Layer 10 of a small transformer language model trained on English Wikipedia (13 layers, counted from 0, width 96).
A neuron's activation on a vector x is GELU(weights . x + bias), where the dot is the dot product.

Input weights of the MLP neurons that the questions are about. A number n stands for (n - 500) times 0.0026.
n18 (bias -0.196): 775,423,456,579,351,410,386,529,605,695,266,354,446,206,490,678,505,181,244,779,545,532,186,635,419,472,348,566,453,216,361,422,139,528,624,301,692,675,775,545,215,509,808,515,398,318,568,668,550,635,376,427,323,631,548,528,340,424,454,584,535,529,471,24,538,362,534,515,366,495,524,621,738,477,490,593,432,689,352,531,351,553,429,725,228,157,510,594,779,328,660,550,685,802,346,476
n35 (bias -0.173): 344,338,514,473,619,716,547,550,536,531,323,604,480,542,537,472,279,654,353,443,648,478,359,566,529,445,537,584,522,377,561,436,496,432,480,516,413,485,307,254,228,633,664,390,542,414,401,442,589,453,385,329,669,532,411,532,507,493,667,625,510,476,373,464,442,610,372,500,465,547,555,560,573,538,337,470,617,659,459,707,439,323,521,521,208,658,614,392,444,531,658,671,242,465,438,500
n64 (bias -0.184): 493,636,646,463,500,434,343,524,507,351,529,588,445,678,520,634,368,552,655,398,642,581,579,547,737,674,453,374,587,572,682,520,586,442,602,378,633,390,655,576,478,549,531,493,807,510,373,660,441,430,742,459,793,594,550,441,266,370,461,445,517,378,493,753,454,444,543,546,471,591,487,517,564,681,385,598,635,637,414,479,548,513,620,341,507,534,581,565,517,416,683,462,589,587,321,576
n67 (bias -0.222): 515,363,701,523,444,788,367,793,533,527,582,584,500,566,424,469,417,642,583,443,635,599,677,299,427,474,594,602,593,347,538,650,600,489,463,467,247,479,842,270,744,500,669,418,646,474,701,488,588,634,397,511,398,525,519,813,373,570,194,713,569,455,401,374,373,668,445,383,550,455,576,347,290,554,547,383,515,387,454,535,496,541,508,373,634,591,534,698,485,625,411,573,401,550,527,507
n77 (bias -0.088): 504,351,590,445,336,559,558,492,568,270,296,552,461,602,453,342,461,381,322,391,639,508,643,515,594,628,380,270,685,530,389,442,666,627,466,508,540,435,500,358,555,305,291,593,435,363,611,704,579,197,489,442,617,485,519,391,465,323,586,504,638,527,511,382,927,426,473,548,185,508,608,473,527,530,368,702,485,717,378,549,578,327,407,556,394,333,411,480,424,508,540,239,700,480,737,485
n99 (bias -0.159): 522,587,249,380,334,676,353,366,706,484,410,678,562,347,485,620,366,382,416,635,539,408,728,743,631,724,523,440,863,351,465,550,416,563,515,634,460,711,448,652,450,507,363,492,737,575,454,306,535,546,553,588,589,559,549,574,477,504,541,535,469,519,646,568,622,489,620,675,504,542,511,538,214,434,551,612,450,685,675,456,390,237,532,417,294,365,465,395,492,397,516,735,411,722,390,301
n135 (bias -0.167): 431,382,350,304,643,543,520,496,856,471,667,445,525,497,582,426,511,504,500,514,533,570,496,381,358,606,642,408,426,589,691,599,508,418,217,679,449,504,518,641,492,387,594,437,511,663,542,549,561,605,451,553,475,514,611,671,458,474,421,654,645,582,503,521,558,526,507,280,373,274,657,461,426,615,741,735,299,674,618,526,520,303,511,420,324,504,564,282,524,533,355,449,384,456,742,531
n157 (bias -0.227): 419,512,352,472,539,419,496,580,633,549,474,377,447,388,536,562,464,541,504,764,630,587,708,697,275,330,716,637,687,705,723,707,638,565,551,585,570,527,317,415,332,723,638,516,725,484,398,564,561,468,547,329,669,477,708,492,464,533,424,544,569,608,803,779,804,209,367,612,715,619,454,417,607,603,442,312,516,415,472,492,683,774,450,549,516,448,468,512,406,661,480,370,550,438,492,461
n187 (bias -0.243): 292,454,416,646,343,526,639,467,326,812,295,504,541,638,408,629,602,262,621,372,496,663,541,457,635,274,489,436,621,321,463,500,437,563,305,496,230,537,583,334,531,546,559,446,561,261,547,375,537,673,464,598,537,353,504,742,273,466,477,595,530,577,571,586,542,490,607,575,582,486,412,634,706,410,590,533,381,619,665,500,410,439,492,329,412,660,442,687,454,421,500,685,420,661,507,387
n202 (bias -0.178): 527,407,504,330,417,529,689,321,521,532,497,687,489,507,454,229,353,496,550,458,694,473,371,601,719,435,514,361,379,500,539,367,472,419,719,541,627,421,807,443,587,632,657,556,335,538,469,519,428,573,562,528,539,625,559,792,566,689,411,518,597,306,288,510,524,490,600,551,384,828,547,538,510,574,457,641,521,656,585,390,577,552,430,550,521,616,472,666,334,595,575,350,618,410,575,411
n258 (bias -0.203): 200,493,429,649,369,604,317,374,390,374,500,588,422,387,458,621,507,367,483,412,428,527,500,719,373,469,275,420,463,388,486,556,622,527,634,644,391,571,386,167,595,775,521,514,449,424,483,232,604,396,521,535,507,507,590,401,430,405,429,511,586,369,514,531,609,420,448,464,417,367,307,570,392,356,754,592,528,524,660,379,550,423,456,475,685,345,753,426,510,504,392,400,382,410,608,418
n264 (bias -0.233): 446,456,528,507,466,465,423,562,567,408,636,500,479,470,639,410,390,514,418,389,698,383,514,411,587,379,382,586,510,510,359,445,767,543,581,530,532,515,417,542,485,443,521,692,475,551,565,663,592,572,321,366,330,576,724,497,438,285,303,713,496,635,608,619,453,689,280,597,647,462,520,462,521,457,536,590,160,390,517,323,592,311,464,744,682,455,586,674,480,547,345,500,416,507,489,739
n273 (bias -0.173): 503,389,390,617,635,438,438,549,425,625,391,571,454,497,349,630,643,441,462,730,444,507,516,518,458,583,573,627,471,258,460,564,704,588,479,547,346,398,341,531,493,606,553,652,526,512,684,428,357,530,503,503,515,386,635,656,370,589,532,654,316,647,542,464,585,391,479,430,514,494,626,421,542,453,538,754,527,479,481,532,561,506,599,409,571,702,332,611,404,396,363,491,645,478,391,577
n280 (bias -0.239): 276,539,544,452,606,536,352,575,601,561,481,684,629,593,376,695,405,524,462,416,683,652,342,469,574,319,603,533,712,412,484,262,592,626,426,315,545,473,554,698,448,830,540,816,542,590,414,509,326,528,527,508,636,680,668,504,673,727,542,323,520,384,550,648,477,529,477,484,635,551,695,370,476,508,574,887,583,442,528,392,428,670,346,654,315,452,428,604,652,286,630,346,584,271,569,345
n286 (bias -0.206): 376,514,647,478,410,489,534,379,446,728,417,578,326,375,555,386,244,324,455,482,444,268,549,533,79,386,350,470,430,309,336,544,432,623,546,575,353,598,615,370,389,443,753,496,332,554,471,469,470,511,608,467,415,444,525,627,420,272,318,511,519,467,553,471,412,563,396,538,465,598,521,493,478,507,621,375,325,511,537,795,538,697,202,358,481,478,342,297,695,564,522,578,434,670,422,468
n288 (bias -0.187): 398,603,792,618,401,623,455,472,630,623,420,531,659,598,610,555,657,730,450,415,545,623,175,611,720,570,415,634,189,465,697,576,653,330,641,602,463,572,693,701,674,488,836,664,534,468,464,427,730,452,555,540,670,430,456,671,608,446,526,589,360,379,473,286,733,643,409,542,492,492,581,476,744,769,508,427,552,628,704,302,585,496,437,488,557,472,706,658,476,583,500,648,487,633,410,551
n300 (bias -0.347): 444,390,670,612,592,645,467,820,496,655,504,715,766,439,662,635,598,386,547,518,746,636,250,456,448,427,562,741,385,694,641,660,490,462,735,448,574,370,862,468,529,715,468,504,458,640,702,409,737,421,500,540,666,479,561,633,637,482,486,518,859,576,457,631,500,683,627,255,563,527,521,531,929,725,427,424,633,311,694,635,517,411,309,682,477,724,808,496,364,385,413,641,566,716,550,470
n355 (bias -0.303): 348,532,674,550,472,626,600,948,311,597,581,719,584,312,417,517,570,702,441,570,584,410,357,512,476,452,496,521,417,412,475,656,805,437,894,580,474,680,560,626,567,540,542,742,530,520,638,730,635,655,480,430,778,445,520,560,561,628,269,492,538,719,528,468,779,462,726,402,519,279,635,500,668,441,725,318,471,592,592,547,752,451,642,416,671,438,595,313,520,351,508,559,478,598,563,548
n359 (bias -0.277): 514,504,460,452,532,559,510,533,745,582,541,454,334,571,676,375,449,433,663,314,474,401,690,608,461,504,398,458,590,627,578,388,378,605,702,245,508,378,439,707,583,539,619,670,325,436,568,500,396,496,507,634,243,476,665,440,169,523,465,621,660,540,716,579,676,659,575,666,356,514,511,583,486,448,579,642,363,409,397,466,660,399,477,399,544,631,642,460,751,572,381,452,603,406,752,564
n369 (bias -0.221): 574,459,472,469,449,314,487,627,520,489,487,537,615,413,848,719,431,623,599,458,331,413,444,387,369,560,469,550,549,366,581,644,659,437,621,456,664,550,518,560,526,620,619,620,453,588,623,463,451,538,622,662,333,699,486,423,404,504,540,643,275,462,456,568,540,355,429,511,380,655,616,363,490,767,539,614,579,543,737,666,520,308,529,412,448,514,531,486,646,786,334,683,518,607,444,453

Each question shows a token from some text and the vector x that enters the MLP there. A number n stands for (n - 500) times 0.01.

"v": 447,346,461,491,396,457,586,444,455,444,544,507,503,806,354,459,513,508,561,377,246,580,398,520,567,439,541,543,305,547,492,690,444,485,416,644,702,566,416,422,628,501,527,570,438,490,516,433,292,484,562,478,462,551,271,552,689,548,536,511,664,621,467,563,394,628,488,520,567,573,280,471,446,553,556,197,428,309,314,542,544,460,440,592,352,517,279,602,417,681,670,497,655,510,577,466
Which of these neurons fires most? n202

"B": 456,416,508,279,480,500,549,559,519,616,457,369,666,433,537,431,628,530,625,382,415,473,686,583,527,438,381,360,385,499,402,615,404,570,358,475,548,593,597,617,491,495,477,428,549,531,437,488,453,359,336,884,353,520,331,463,545,657,547,332,601,524,511,539,363,552,500,517,534,460,271,411,420,479,484,386,554,254,602,580,312,544,578,467,604,599,460,481,486,510,751,434,711,489,676,499
Which of these neurons fires most? n359

"ast": 420,383,446,163,680,358,467,613,411,413,403,524,517,562,452,557,552,570,518,309,647,374,447,607,422,431,300,451,353,567,601,541,522,548,393,640,622,525,166,491,554,620,418,334,427,588,430,500,437,718,445,694,567,425,341,639,474,597,682,523,524,545,484,448,367,413,440,633,559,559,540,395,410,732,556,334,589,404,392,445,544,449,619,545,503,393,539,506,549,594,430,486,626,562,565,558
Which of these neurons fires most? n369

"c": 533,449,498,352,590,366,476,606,342,448,587,553,484,645,454,621,583,358,524,452,194,526,604,571,416,425,435,491,489,589,505,657,482,459,571,411,600,475,463,300,611,382,255,412,642,357,404,464,259,561,515,597,481,348,311,338,461,483,605,564,612,645,646,524,478,574,459,537,720,461,392,458,464,488,483,190,599,474,506,606,406,544,681,440,374,560,395,527,465,616,642,516,809,550,507,498
The most active neuron and its activation: n157, at about 2.6

"| ": 477,554,497,542,603,334,456,590,490,463,338,630,552,467,423,230,636,570,387,353,429,491,507,486,569,460,601,478,445,398,507,723,326,471,480,602,666,646,480,434,513,420,357,429,382,532,384,475,426,576,504,524,507,468,515,541,510,640,706,375,522,404,502,485,440,640,443,518,550,569,491,359,470,451,556,624,474,281,497,573,387,352,598,464,604,541,498,347,461,574,760,586,653,385,584,428
The three highest activations, in order: n202, n35, n280

"tim": 286,642,536,467,623,433,522,211,305,522,649,404,354,518,580,344,475,393,582,408,459,259,687,602,506,539,464,519,507,654,296,596,613,376,451,473,502,469,375,439,454,530,512,252,612,564,430,448,409,353,671,549,352,456,363,644,751,551,672,525,652,530,679,471,538,617,489,552,665,580,360,461,350,651,421,388,508,572,357,571,397,546,566,520,545,526,457,447,561,550,621,684,374,350,398,572
The most active neuron and its activation: n286, at about 5.2

"ot": 335,568,685,457,429,438,321,472,300,550,603,541,509,555,374,521,414,749,409,457,499,402,473,522,505,530,372,508,341,577,456,542,555,346,514,647,462,447,507,463,484,434,394,475,656,452,332,630,316,432,511,448,467,477,525,384,525,690,710,349,583,422,253,675,305,595,546,696,509,498,486,643,369,595,588,449,714,303,550,369,454,504,536,642,690,578,515,497,571,592,759,306,363,510,471,518
Which of these neurons fires most? n64

"er": 566,540,361,444,628,501,494,655,274,366,699,388,699,589,345,416,462,572,515,544,613,595,558,481,539,690,527,431,231,593,413,588,391,341,576,572,398,436,533,526,500,444,501,345,401,666,542,400,424,763,459,640,380,474,426,411,604,514,498,367,557,674,410,555,398,476,506,485,557,492,464,379,325,595,625,491,595,501,348,494,399,336,645,516,534,332,541,488,435,528,747,441,382,490,779,470
Which of these neurons fires most? n135

"ew": 312,439,328,561,462,528,420,527,407,458,565,533,466,552,356,435,495,550,706,629,500,483,589,496,497,378,511,312,518,525,397,641,617,588,596,569,487,432,375,472,539,409,588,535,354,699,606,491,362,353,416,752,499,496,275,356,554,664,467,375,426,747,373,396,374,669,494,486,500,365,310,516,382,551,332,353,418,539,418,343,478,559,563,585,536,518,468,717,498,488,815,589,494,494,539,766
The three highest activations, in order: n67, n264, n355

"ul": 403,566,381,432,515,438,370,525,544,399,656,334,571,562,530,505,508,465,663,476,505,505,674,637,374,707,567,496,287,529,255,741,476,351,565,573,449,358,454,641,350,598,633,423,366,629,434,422,408,403,524,537,365,526,290,481,491,470,766,543,573,699,491,449,507,542,464,640,679,685,455,339,370,522,517,425,615,480,546,620,272,500,694,442,479,346,491,454,577,474,570,495,434,512,459,541
Which of these neurons fires most? n369

"offic": 239,539,355,439,549,460,494,470,266,463,399,428,763,462,476,423,423,453,521,477,325,484,481,608,575,439,635,486,252,484,324,496,574,462,592,683,590,589,450,269,570,578,600,389,454,449,331,426,445,503,532,717,518,260,372,621,456,576,460,429,602,595,620,606,401,650,552,653,608,515,263,571,473,586,585,447,603,433,418,473,436,443,523,511,348,353,511,404,612,648,469,463,653,453,706,555
The two highest activations, in order: n258, n187

"m ": 524,515,579,600,556,496,507,602,514,502,432,509,564,703,437,397,487,530,466,539,380,401,444,684,483,393,495,570,462,434,332,612,301,461,551,589,566,732,525,525,384,625,329,413,528,661,441,471,261,527,508,752,438,570,517,440,579,600,474,349,482,558,423,520,413,533,410,404,409,391,503,528,326,550,444,513,462,498,462,421,413,448,601,446,606,434,450,588,576,627,520,379,574,480,483,448
The most active neuron and its activation: n280, at about 1.6

"'": 348,606,576,485,537,520,466,520,681,596,488,484,504,630,507,446,564,526,628,616,562,477,643,483,455,633,490,586,536,466,454,494,509,377,458,470,394,484,413,510,351,514,471,527,495,728,404,680,212,476,374,684,258,517,471,420,643,539,489,201,506,397,409,463,427,668,434,423,393,489,392,233,619,625,616,453,576,546,302,259,543,307,741,368,444,551,492,683,504,574,618,508,653,522,438,443
The most active neuron and its activation: n280, at about 3.2

"h": 440,496,500,393,597,425,468,687,442,485,606,392,559,651,371,492,504,212,472,503,229,457,567,496,478,369,268,367,444,658,475,520,618,509,460,291,525,512,617,643,445,386,455,565,644,536,477,497,402,428,429,516,479,480,344,374,528,626,543,503,621,710,428,692,341,735,444,618,709,396,408,539,443,497,217,390,638,520,516,491,382,550,611,554,515,515,418,512,489,558,677,341,733,360,552,596
The most active neuron and its activation: n64, at about 3

"om": 311,578,510,369,548,414,495,336,386,603,713,426,610,595,500,444,635,607,297,549,490,418,643,509,585,221,627,524,318,730,377,582,636,283,489,507,504,526,331,601,442,379,525,466,606,691,536,480,383,439,465,510,464,451,325,386,646,375,432,597,792,471,428,599,493,571,394,540,504,370,347,469,344,506,543,436,575,403,357,359,468,605,559,619,486,435,463,417,568,755,668,448,562,463,508,537
The most active neuron and its activation: n157, at about 3.9